Layer 2 of a small transformer language model trained on English Wikipedia (15 layers, counted from 0, width 96).
Take only the direct path to the model's output, skipping the later layers: a vector added to the residual stream pushes a token's score in proportion to its dot product with that token's output vector.

Output vectors of the tokens that the questions are about. A number n stands for (n - 500) times 0.0053.
" Vegas": 316 458 366 592 721 341 304 549 395 641 384 674 576 136 286 710 626 619 491 392 741 822 573 470 405 837 569 471 440 742 492 453 392 375 189 444 591 349 164 704 623 595 443 342 598 318 369 592 606 643 392 133 509 561 682 564 709 570 417 447 714 409 539 434 665 469 388 377 719 572 638 263 438 483 609 369 391 830 441 322 424 609 535 526 673 475 365 496 742 613 527 561 382 415 479 376
"loan": 585 441 295 310 472 349 363 427 491 640 406 651 595 230 231 664 381 404 400 560 630 372 517 531 294 775 302 305 473 422 487 535 428 429 463 413 374 573 405 652 836 668 635 563 433 288 393 868 666 753 530 246 700 316 557 373 722 272 619 533 707 421 818 308 500 453 913 505 379 520 179 596 374 658 561 628 522 655 546 631 352 384 500 315 256 482 435 331 680 495 500 470 344 237 211 551
"י": 364 451 524 432 461 364 249 376 599 474 378 728 523 547 518 627 323 495 785 512 536 669 569 715 529 537 460 432 606 569 552 752 456 262 358 597 487 447 332 500 459 407 608 391 655 256 479 607 639 679 415 469 610 759 645 752 643 600 592 514 469 469 411 793 620 610 423 471 500 698 353 549 523 633 688 385 559 500 629 329 395 528 529 386 596 600 507 453 440 344 371 658 393 621 430 641
" painter": 446 380 544 541 451 297 425 517 611 567 441 687 554 390 497 548 565 302 618 366 310 634 623 705 648 336 588 425 602 684 432 631 445 402 496 650 597 373 517 620 420 364 411 215 727 389 383 650 524 722 357 508 696 267 676 711 522 417 574 579 485 557 636 527 594 428 268 475 524 578 458 311 604 300 682 382 387 601 426 307 620 466 381 446 503 308 467 401 490 434 564 454 708 525 445 571
"most": 412 764 520 286 488 314 441 394 643 555 549 633 575 451 612 622 552 495 688 320 312 596 544 223 264 492 587 319 387 544 378 597 227 600 454 553 596 354 324 443 634 453 508 536 423 367 453 515 476 761 649 588 542 628 743 576 312 461 737 672 648 341 522 473 454 375 487 570 729 523 447 560 252 880 806 559 500 500 386 425 623 437 521 279 485 366 772 679 722 293 507 670 484 630 381 463
"field": 213 567 393 533 455 377 413 363 561 540 304 557 500 330 479 506 541 396 613 624 456 557 584 591 421 530 500 566 376 340 638 836 284 265 476 553 418 313 202 517 668 409 553 486 576 381 395 535 645 740 366 361 697 636 665 377 342 455 693 542 559 377 366 402 534 425 526 458 544 604 459 509 508 507 429 372 558 768 346 571 631 487 705 373 481 534 480 445 577 601 522 605 440 295 425 366
"rise": 248 346 521 532 618 25 273 488 581 395 561 612 567 437 530 412 434 392 472 813 361 374 352 505 301 541 411 364 448 585 280 495 518 38 391 624 620 209 526 552 334 35 540 332 437 345 343 691 372 754 729 448 527 528 470 633 548 246 496 354 608 429 512 801 537 455 505 425 551 529 294 719 591 500 296 373 427 641 330 513 556 390 384 242 553 627 372 574 459 646 468 637 339 274 594 528
"ssel": 377 435 754 556 254 283 282 629 399 436 448 589 579 515 448 467 443 352 465 588 585 546 563 523 404 768 564 608 532 647 461 645 231 579 445 495 662 338 681 569 672 487 643 544 625 240 520 556 524 729 455 482 646 406 532 611 404 596 694 668 656 365 551 504 813 596 282 467 512 603 385 553 451 781 476 157 264 878 705 385 507 590 583 156 477 374 515 302 440 475 405 531 340 446 829 478
" translated": 410 581 506 530 487 408 399 301 615 660 515 674 687 416 371 593 548 330 445 476 491 510 577 663 546 476 601 415 573 435 417 448 411 549 468 500 462 648 588 497 539 480 721 316 434 392 469 647 392 725 433 538 654 577 568 678 480 244 454 542 503 512 528 767 678 366 260 481 509 666 380 451 396 385 523 404 360 749 592 429 614 779 510 211 470 580 512 545 532 507 552 651 469 509 540 503
"over": 301 634 515 428 325 540 489 400 398 580 444 570 773 464 526 642 676 416 521 512 535 441 381 617 469 551 327 453 371 343 496 413 449 437 561 356 601 194 316 451 464 317 565 425 624 360 537 590 300 739 409 249 531 656 664 567 462 656 566 369 671 148 503 432 537 613 373 647 552 766 419 760 454 760 459 487 541 742 438 414 647 680 659 527 606 500 500 328 461 536 558 639 423 245 649 486
" Ltd": 633 465 462 549 421 467 396 483 633 617 260 612 551 198 304 507 640 256 543 680 543 585 609 582 687 616 614 504 568 378 521 563 403 615 357 509 276 485 509 676 602 466 816 369 490 363 307 586 539 574 543 543 689 503 520 571 595 508 420 569 411 483 371 589 687 578 465 500 451 648 360 207 307 433 612 536 376 742 513 458 530 277 397 291 323 692 497 463 346 485 379 682 483 574 546 523
"loss": 378 541 541 373 427 323 392 391 521 553 328 585 550 181 622 644 770 379 266 203 504 611 621 597 444 584 316 246 400 481 294 626 596 385 518 715 539 292 533 419 467 512 422 325 567 221 515 669 289 700 585 504 353 608 723 417 437 533 396 402 583 356 618 686 733 528 462 563 410 345 391 584 205 644 217 474 454 572 637 477 663 485 350 217 392 433 456 377 651 548 371 413 493 327 470 436
"ability": 270 451 332 248 505 620 518 754 661 553 542 609 475 264 391 508 777 291 762 495 208 779 461 260 404 743 620 531 632 556 442 480 452 476 432 852 441 243 389 74 517 270 763 446 209 332 286 637 504 745 635 560 566 457 474 671 604 461 482 556 574 500 512 556 539 561 154 565 776 546 468 655 235 697 527 336 593 614 558 522 428 101 481 565 517 562 426 332 504 443 483 609 677 381 509 335

Output weights of attention head 3. The head adds the sum of these rows, row i times number i of z. A number n stands for (n - 500) times 0.0037.
o0: 886 446 689 527 431 612 343 745 400 295 539 676 459 367 626 465 236 286 461 375 579 183 581 396 511 474 194 256 332 393 573 270 607 811 565 245 586 436 211 519 428 809 604 724 341 363 335 282 500 791 507 223 253 252 637 294 581 584 251 569 413 417 382 244 508 287 632 256 263 383 612 217 463 449 625 563 464 374 384 860 545 556 157 623 471 776 740 429 602 658 493 677 593 421 436 632
o1: 728 414 537 265 280 540 799 495 717 513 654 470 280 467 616 429 471 285 464 453 577 513 583 527 334 519 529 305 579 310 357 642 678 627 490 595 390 519 665 627 552 591 530 789 577 494 487 680 390 550 472 648 390 432 504 610 601 444 593 562 377 564 649 596 345 601 487 494 562 457 579 665 330 549 345 277 270 326 497 399 442 388 354 567 510 398 441 462 364 699 479 641 389 482 384 445
o2: 328 542 448 569 654 427 609 451 368 636 443 277 520 492 492 552 591 556 494 531 441 518 709 441 329 399 339 507 238 797 321 625 455 537 329 239 538 430 495 746 744 463 323 247 706 509 524 395 377 342 324 519 621 670 615 381 452 248 453 596 719 379 374 525 604 593 629 473 549 681 223 260 580 453 366 501 766 439 549 286 327 463 729 677 246 612 459 534 532 454 486 640 512 481 347 322
o3: 416 552 414 491 377 481 593 435 558 521 441 764 523 522 752 371 506 580 381 574 545 538 685 573 274 408 605 688 447 475 429 369 581 478 404 577 578 489 572 341 750 487 482 610 710 466 496 472 850 499 354 610 525 171 330 718 594 523 462 620 462 513 447 463 470 585 703 454 524 569 252 492 583 664 463 302 819 176 563 570 515 506 443 692 487 252 517 400 329 442 566 533 433 627 611 655
o4: 574 445 487 643 347 650 541 398 350 675 452 509 530 224 278 541 458 722 528 370 614 661 388 751 403 573 480 498 526 659 544 365 573 525 429 490 442 262 381 604 383 313 423 540 472 491 307 414 565 545 405 421 349 465 445 360 614 809 548 404 603 427 424 445 584 448 447 616 458 219 569 493 469 516 477 404 426 417 563 521 454 330 358 681 618 292 575 542 599 502 457 485 855 360 375 318
o5: 501 545 538 633 458 607 561 512 454 569 699 371 416 559 517 479 570 594 642 624 435 514 599 488 386 755 429 327 476 510 596 200 633 505 485 596 402 410 386 599 588 507 536 444 488 224 570 307 433 671 628 348 539 444 508 709 460 509 341 565 335 584 443 525 638 272 474 871 307 569 537 517 596 641 277 311 367 449 441 691 904 496 618 512 391 711 669 597 693 463 359 721 384 540 589 533
o6: 628 489 378 598 630 476 202 675 536 509 421 790 627 474 482 441 485 477 454 361 445 488 376 576 632 327 426 492 341 639 692 479 358 487 674 554 737 599 451 503 335 365 457 257 315 320 577 604 394 429 534 499 628 347 566 403 443 854 499 503 497 451 608 545 765 532 648 382 523 448 670 585 648 379 645 417 622 480 258 614 409 659 507 315 378 435 355 511 528 323 736 169 733 539 452 435
o7: 541 462 625 778 594 385 775 583 541 582 607 571 460 312 369 446 646 234 618 506 615 660 305 276 620 673 789 627 560 560 650 450 628 470 559 736 655 599 437 405 637 495 646 333 660 376 444 521 462 376 430 318 534 507 610 538 579 745 469 748 355 627 109 619 714 624 419 423 682 598 268 247 786 281 369 540 893 405 627 567 596 557 385 376 318 526 474 708 475 404 644 318 312 848 686 436
o8: 365 569 719 389 770 287 546 696 562 689 650 519 690 559 868 610 402 415 268 585 419 574 326 316 505 709 549 133 723 460 306 504 739 633 411 662 457 406 548 448 381 606 629 518 321 300 671 642 568 275 337 332 379 506 561 555 369 346 436 525 543 422 586 598 459 599 189 466 428 336 498 813 678 403 326 344 474 489 560 729 788 413 574 432 389 590 888 578 427 471 617 481 413 431 632 537
o9: 620 305 628 426 417 407 559 609 519 590 565 351 408 473 513 542 660 540 551 391 446 98 496 584 824 411 450 369 476 315 741 657 434 390 469 395 399 598 509 457 568 582 630 739 562 564 457 446 627 522 437 333 498 297 130 491 427 396 480 331 268 580 324 510 270 300 572 354 188 531 613 374 477 610 553 368 351 478 317 560 424 437 451 526 580 544 381 247 461 758 385 405 577 444 559 819
o10: 502 422 330 631 298 559 476 494 538 659 475 496 522 248 428 301 423 458 533 497 500 335 545 474 520 673 482 568 516 339 650 567 328 362 463 540 671 593 511 515 473 496 364 466 508 380 496 576 399 675 562 242 674 388 484 410 646 573 486 381 346 418 274 654 796 457 624 558 319 561 451 413 867 418 583 579 530 444 313 525 599 283 506 450 498 584 363 431 835 553 511 512 535 652 596 438
o11: 222 444 658 353 150 305 579 371 378 739 580 292 325 319 366 567 577 635 722 214 541 549 340 505 651 611 602 425 434 670 343 396 690 579 348 417 575 636 484 666 252 592 497 741 345 324 565 418 609 672 555 733 803 654 438 518 423 518 404 399 230 626 438 444 484 453 452 483 732 288 575 385 265 646 327 561 495 553 767 368 362 519 537 504 907 618 518 470 679 515 412 364 561 502 520 638
o12: 595 536 676 651 581 382 447 574 388 632 725 695 589 676 731 610 576 403 396 508 501 514 422 408 753 670 704 468 535 740 765 454 597 349 615 541 424 679 744 678 578 592 513 461 527 197 454 501 527 368 382 486 695 606 391 532 538 566 497 555 481 622 420 523 637 530 539 584 709 743 454 328 584 567 434 213 648 475 538 724 509 782 689 379 369 355 476 390 340 486 534 218 367 856 524 535
o13: 404 683 884 531 593 455 445 372 271 509 648 495 696 241 603 567 767 241 552 266 604 525 111 455 884 280 668 623 492 914 453 307 319 563 514 462 541 559 327 361 654 554 157 386 216 187 524 367 313 510 481 432 632 720 501 522 705 733 384 574 622 581 220 496 406 490 543 379 528 708 614 404 360 359 477 668 573 629 354 466 189 602 444 697 435 520 549 430 252 353 521 175 666 607 469 559
o14: 473 585 583 701 391 591 257 304 150 396 452 492 344 675 450 465 601 516 770 591 479 339 562 591 399 556 782 556 591 611 781 412 530 393 640 414 361 365 772 514 487 445 511 481 592 499 485 442 390 630 741 347 699 427 365 847 439 485 540 562 524 482 376 521 629 471 723 638 384 674 574 288 485 219 407 441 563 616 421 665 750 699 778 466 776 533 573 574 694 486 506 436 360 179 429 707
o15: 491 530 547 495 698 472 544 545 336 388 535 540 205 396 602 636 516 648 603 550 562 399 657 544 321 318 524 736 652 392 548 863 303 410 513 480 637 373 461 368 367 586 320 550 427 743 573 402 780 445 539 481 563 394 345 331 321 245 527 440 501 453 547 655 502 338 538 384 372 367 489 417 596 648 568 792 761 474 446 623 412 256 606 453 540 531 522 444 689 375 429 504 588 384 560 511
o16: 411 403 553 202 352 553 603 365 603 565 379 463 553 311 396 575 382 586 407 681 609 507 327 546 388 758 333 301 480 373 649 483 596 498 597 354 663 481 564 352 496 551 485 761 221 499 639 378 665 619 584 389 311 514 428 556 554 521 475 386 503 452 504 449 263 461 400 788 334 115 531 411 486 746 549 690 256 425 520 542 507 441 584 518 536 710 469 368 343 515 468 520 354 477 447 227
o17: 452 324 400 632 576 338 386 462 630 619 357 670 620 816 569 518 446 509 368 619 456 387 726 615 518 673 486 610 429 475 321 574 451 640 403 397 735 607 648 500 408 567 563 734 636 308 662 533 461 640 309 511 561 511 414 440 234 663 514 627 445 383 311 621 508 529 599 483 227 490 647 288 532 552 546 226 353 393 569 535 486 757 291 575 394 546 590 350 447 703 554 578 425 489 547 543
o18: 664 352 548 440 636 378 367 676 673 676 480 452 652 512 563 513 583 310 587 413 238 523 589 437 635 681 511 282 346 426 568 495 548 582 491 565 490 513 641 504 656 579 671 578 705 286 588 499 246 453 335 467 620 627 482 439 548 731 225 725 318 494 222 659 609 624 395 312 256 507 660 529 778 165 529 427 316 481 518 645 575 623 351 476 410 792 678 556 543 731 581 428 476 572 565 779
o19: 763 573 518 289 581 816 609 506 548 564 842 437 341 536 682 285 471 190 469 595 459 333 228 730 334 340 428 469 502 595 520 551 576 479 608 566 353 490 683 270 443 186 468 515 283 633 341 587 478 355 646 573 735 408 306 451 395 335 487 493 621 660 630 427 74 215 980 241 467 678 437 525 412 782 363 592 363 364 330 308 557 323 561 521 499 567 572 343 407 556 531 384 669 342 490 437
o20: 671 572 672 639 529 891 276 487 201 597 642 508 582 400 572 570 325 591 841 463 337 570 802 486 491 232 343 529 341 597 510 393 543 480 525 610 358 496 358 393 628 421 616 510 539 430 288 280 622 498 328 586 732 341 519 648 538 618 327 625 394 559 502 272 492 436 544 316 383 700 456 427 441 465 790 285 331 466 414 707 406 445 377 574 373 561 571 664 484 737 687 424 569 614 678 727
o21: 383 540 487 508 649 354 182 760 810 524 788 645 255 521 620 373 411 413 455 525 778 553 551 340 351 404 318 606 331 541 389 365 294 630 610 588 574 454 541 552 368 625 405 392 495 330 472 676 392 505 414 329 470 661 706 454 394 567 677 807 487 439 400 465 400 275 276 563 737 390 372 454 675 517 544 537 570 482 666 451 546 282 306 576 377 623 568 445 757 445 273 880 308 766 385 513
o22: 610 539 543 585 580 492 521 511 640 502 467 665 515 435 382 427 354 359 247 586 387 550 390 507 501 521 417 309 297 732 667 585 525 920 523 209 437 555 590 704 558 394 616 406 489 482 401 501 384 271 526 433 442 416 516 471 435 766 596 644 626 452 446 428 627 511 675 530 550 568 502 426 486 445 159 723 669 427 428 597 366 656 488 552 491 601 545 369 423 408 790 327 584 419 419 556
o23: 480 443 438 558 271 369 506 188 664 403 402 635 501 428 559 404 694 465 363 796 441 383 603 505 676 738 833 595 645 415 383 418 537 624 433 378 430 666 560 511 505 524 671 677 639 588 316 596 503 691 606 420 419 189 339 669 584 553 563 426 313 600 461 364 484 684 647 519 552 620 533 627 503 385 523 405 582 569 547 451 637 820 500 449 548 459 564 541 301 579 516 568 362 487 559 720
o24: 656 579 574 754 490 639 690 566 530 528 620 580 692 712 400 528 449 546 348 512 289 505 586 518 441 675 778 646 726 551 588 440 379 576 729 630 527 426 690 494 672 301 363 480 890 413 403 339 391 328 476 664 515 268 402 734 388 596 444 644 526 754 431 620 616 431 450 606 545 801 687 767 337 627 179 374 497 251 439 708 456 587 402 555 460 92 520 410 451 420 520 363 682 472 593 680
o25: 612 663 340 372 467 470 330 704 671 652 684 491 608 521 482 305 425 457 502 99 447 499 166 472 615 466 490 365 644 608 668 277 339 340 754 527 610 793 713 589 222 265 768 171 563 399 714 308 213 452 423 446 569 412 510 705 535 784 327 594 481 578 683 451 562 416 357 520 670 372 719 652 345 434 424 152 457 613 486 588 541 570 391 616 578 295 487 552 604 559 673 197 645 525 414 381
o26: 605 432 346 394 486 543 631 282 530 219 555 691 464 441 483 449 527 553 400 470 294 637 554 765 370 615 523 445 400 529 178 573 390 434 556 405 214 227 663 551 336 353 497 567 652 635 366 421 485 569 420 487 442 542 504 472 718 837 845 594 871 536 693 501 574 456 568 641 427 487 535 507 554 494 617 217 523 539 534 512 563 510 525 610 492 341 568 477 576 546 490 406 712 428 507 466
o27: 351 403 350 464 606 472 165 444 793 540 450 301 528 826 444 463 534 509 603 659 276 371 668 575 679 377 313 572 533 229 593 657 175 535 442 284 236 657 579 462 417 333 704 435 636 658 620 537 453 536 472 494 584 345 271 700 240 349 592 540 397 521 541 512 313 220 441 406 73 580 529 544 571 551 424 451 317 598 422 387 718 594 351 590 614 755 591 348 527 611 340 631 483 342 718 895
o28: 418 658 687 535 524 396 279 345 483 485 572 490 608 449 586 419 627 524 425 508 514 455 347 601 622 640 712 556 673 398 541 505 332 276 766 491 555 397 499 451 303 395 397 534 329 339 502 441 548 699 525 503 483 570 571 555 650 622 506 545 550 747 500 445 420 338 369 576 477 320 463 416 626 581 842 299 411 402 493 592 652 593 576 589 636 296 621 610 580 531 394 533 518 502 590 499
o29: 444 731 488 488 631 459 558 621 449 358 444 676 647 700 620 330 454 801 207 482 415 462 424 562 210 464 541 435 331 619 221 389 655 449 456 713 613 355 386 417 628 467 527 357 493 483 526 458 666 423 555 645 395 759 670 427 485 499 425 503 708 559 456 376 486 524 560 742 693 539 303 664 582 520 677 735 420 450 576 517 619 568 609 484 684 260 644 588 739 441 694 577 483 429 457 463
o30: 443 737 744 612 679 559 523 377 537 362 649 535 479 305 468 645 631 905 611 560 654 594 454 625 557 265 604 443 580 611 573 674 264 501 513 629 643 212 469 512 651 543 397 335 600 418 401 379 482 251 571 475 313 457 433 637 419 721 552 554 601 466 532 539 520 497 536 793 494 448 635 600 289 457 539 478 523 640 382 713 409 452 716 617 452 217 540 571 388 317 511 536 637 415 370 451
o31: 524 598 454 770 726 421 314 345 468 458 212 176 635 583 312 557 457 347 400 727 718 605 532 611 415 485 302 816 704 399 845 725 388 415 333 98 197 602 337 659 312 418 769 677 347 735 378 400 432 371 381 466 446 894 514 188 472 638 548 442 397 290 432 370 459 531 500 707 347 499 610 97 351 696 695 700 337 490 598 499 345 323 579 695 346 554 275 686 437 763 759 836 367 518 646 465

Each question shows a token from some text and the vector z that the head gathered there. A number n stands for (n - 500) times 0.014.

"tu": 447 534 394 624 493 505 425 504 597 530 504 493 543 522 516 542 490 585 579 463 459 459 445 589 630 565 541 534 591 598 477 482
Pushed up most: "ssel"

" a": 493 578 566 611 488 512 410 445 457 557 484 516 502 428 515 508 515 537 420 679 486 503 467 477 482 460 547 556 491 483 368 492
Which two tokens does it push up most, strongest first? "loan", "rise"

" |": 393 465 584 532 393 467 424 605 397 468 536 458 509 432 579 571 469 519 452 619 445 427 499 522 531 444 523 574 497 440 363 595
Pushed up most: "field"

" Le": 373 545 516 619 501 542 424 532 463 468 569 481 449 462 509 467 554 510 495 542 415 449 476 551 514 417 496 532 539 508 406 566
Pushed up most: "rise"

"8": 473 546 536 674 399 606 537 579 430 453 396 416 739 506 611 411 451 547 507 571 551 519 497 528 593 551 530 434 534 508 437 415
Which three tokens does it push up most, strongest first? "ssel", " painter", " translated"

"3": 618 519 464 635 478 562 460 624 539 543 559 449 535 441 473 429 468 527 607 495 596 533 424 553 483 409 422 486 523 542 416 389
Pushed down most: "over"

"0": 453 523 440 539 528 418 485 565 485 538 435 600 629 648 418 470 508 440 487 384 535 591 437 436 414 489 406 336 496 610 603 546
Pushed down most: "rise"

"ova": 441 482 521 527 471 525 474 531 471 495 446 460 518 459 505 483 479 479 428 527 401 558 478 523 525 498 451 515 528 532 472 528
Which two tokens does it push up most, strongest first? "rise", "most"

" du": 468 544 576 575 479 506 456 445 475 545 458 492 516 387 541 508 543 501 402 675 386 480 463 462 464 505 539 546 498 484 390 505
Which three tokens does it push up most, strongest first? "loan", "rise", "field"

"ia": 415 582 555 602 473 551 333 443 449 566 512 525 468 490 555 440 644 491 507 647 353 445 545 612 594 413 451 559 564 505 435 652
Pushed up most: "loan"

"ja": 393 554 520 568 497 552 453 530 556 432 517 498 436 456 454 492 564 474 466 489 435 551 506 475 509 477 564 509 550 506 440 500
Pushed up most: "ability"

")": 614 544 468 470 343 683 364 647 522 642 514 547 550 470 419 506 643 582 567 478 454 350 396 501 529 548 436 601 487 370 361 538
Which two tokens does it push up most, strongest first? " Ltd", " translated"

"\n": 489 566 497 497 531 463 457 536 509 437 476 590 519 425 333 491 576 496 474 305 514 660 430 396 367 447 411 340 429 588 575 618
Pushed up most: " Vegas"

"1": 595 493 492 657 442 489 573 753 609 464 393 522 838 671 551 403 301 526 582 457 618 435 420 466 689 697 467 333 621 483 409 93
Pushed up most: " painter"

" Cle": 412 484 590 481 427 507 414 495 431 519 492 465 450 483 565 485 524 485 433 570 404 433 445 502 536 472 512 609 543 496 425 607
Which three tokens does it push up most, strongest first? "field", "rise", "over"

"|": 385 452 475 373 491 517 573 413 629 338 401 515 536 364 399 443 546 562 376 520 304 709 543 482 499 667 478 556 524 591 467 453
Pushed down most: " Ltd"

"4": 363 455 526 595 437 574 620 604 515 461 360 504 724 637 633 364 371 498 590 440 531 472 521 572 640 660 519 465 556 548 619 243
Pushed up most: " painter"

"u": 349 516 563 477 410 508 407 523 454 471 439 514 446 464 563 501 574 443 506 570 399 421 519 493 457 377 512 570 488 532 410 626
Pushed up most: "field"

"P": 643 458 539 520 390 647 321 631 414 612 484 645 479 519 467 534 687 539 382 422 428 380 460 481 460 490 473 612 493 370 441 529
Which three tokens does it push up most, strongest first? " Ltd", "loan", "field"

"'": 512 621 300 677 615 644 430 439 804 497 506 396 581 469 509 500 566 562 476 310 558 590 390 524 697 606 584 451 613 532 544 495
Pushed up most: "ssel"

" L": 414 529 500 560 436 469 454 504 486 472 478 430 488 467 581 506 517 549 547 454 482 467 453 564 529 484 569 579 546 492 473 439
Pushed up most: "ssel"

"s": 447 535 410 491 529 475 382 521 549 545 397 516 423 599 544 448 588 369 401 662 405 411 447 546 495 559 525 450 568 603 530 543
Pushed up most: "ability"

"Claude": 367 460 581 547 383 429 445 551 399 504 555 407 482 435 590 569 466 529 441 607 415 438 474 546 533 442 537 607 527 407 379 615
Pushed down most: "loss"

"off": 425 497 457 510 555 452 486 504 530 537 427 550 482 583 426 448 552 437 415 540 451 363 478 566 482 452 519 406 532 579 567 490
Pushed up most: "ability"

" Released": 365 423 431 467 422 495 587 477 569 480 409 616 652 595 611 385 529 467 544 489 420 422 544 550 539 630 446 487 527 610 516 329
Pushed up most: " translated"

" Bon": 488 530 576 567 451 493 453 466 460 546 495 469 508 424 545 503 542 500 438 650 411 502 475 496 482 494 541 555 500 456 374 513
Pushed up most: "loan"

"9": 699 503 498 674 487 582 476 677 553 563 612 471 527 470 464 423 458 493 642 539 630 562 424 508 428 417 341 468 504 543 374 351
Pushed up most: " Ltd"

"in": 455 557 507 578 468 520 409 470 574 569 509 549 507 446 495 518 545 541 455 620 375 490 480 557 491 506 523 558 520 477 396 528
Pushed up most: "rise"

" ": 352 406 560 482 456 491 510 578 490 478 516 497 527 632 604 432 430 491 549 520 447 375 486 506 594 577 459 590 573 509 465 533
Pushed up most: " translated"

" Netherlands": 432 529 580 636 426 612 487 552 483 388 443 385 612 389 473 439 498 495 490 502 464 601 524 505 523 542 545 462 486 566 440 520
Pushed up most: "ssel"

"===": 473 549 584 437 478 559 545 481 660 294 444 532 499 392 313 448 617 552 387 453 317 623 534 382 430 606 511 444 484 543 546 485
Pushed down most: " Ltd"

":": 292 495 421 442 436 415 523 299 412 420 372 455 445 533 663 424 660 408 351 613 472 432 507 507 379 492 601 474 500 604 426 607
Pushed up most: "over"

"y": 549 548 575 501 406 656 373 589 456 591 496 534 502 432 612 470 558 477 328 676 286 518 459 576 657 490 385 631 547 514 341 673
Pushed down most: " Vegas"

";": 483 480 675 621 497 557 499 606 301 467 450 684 617 577 572 483 410 536 352 544 554 546 562 394 459 545 497 310 437 722 480 566
Which three tokens does it push up most, strongest first? " Vegas", "most", "י"

"i": 482 543 576 564 461 490 448 450 481 543 484 483 503 407 532 514 537 495 424 665 398 506 496 484 482 486 548 552 489 457 373 526
Which three tokens does it push up most, strongest first? "loan", "rise", "field"

"OR": 313 449 532 527 423 526 510 534 372 499 490 464 556 529 526 464 515 541 505 475 483 487 438 548 538 476 469 481 509 516 542 517
Pushed down most: "loan"

"–": 518 538 462 574 528 437 458 626 529 514 441 627 669 586 415 511 485 482 467 298 603 592 386 405 474 420 423 281 513 558 570 486
Pushed down most: "rise"

" and": 647 543 512 493 543 492 484 509 491 531 452 469 437 544 527 441 528 463 449 729 503 392 480 457 542 525 542 407 506 578 427 438
Pushed down most: "י"

" Format": 391 458 452 483 473 481 456 511 442 472 484 570 513 546 557 453 537 386 409 536 409 392 444 515 470 458 476 480 537 601 377 529
Pushed down most: " painter"

" to": 319 384 531 502 583 501 493 514 515 478 450 586 454 632 458 438 595 363 390 566 450 299 485 530 510 444 526 413 541 638 605 523
Pushed down most: " Ltd"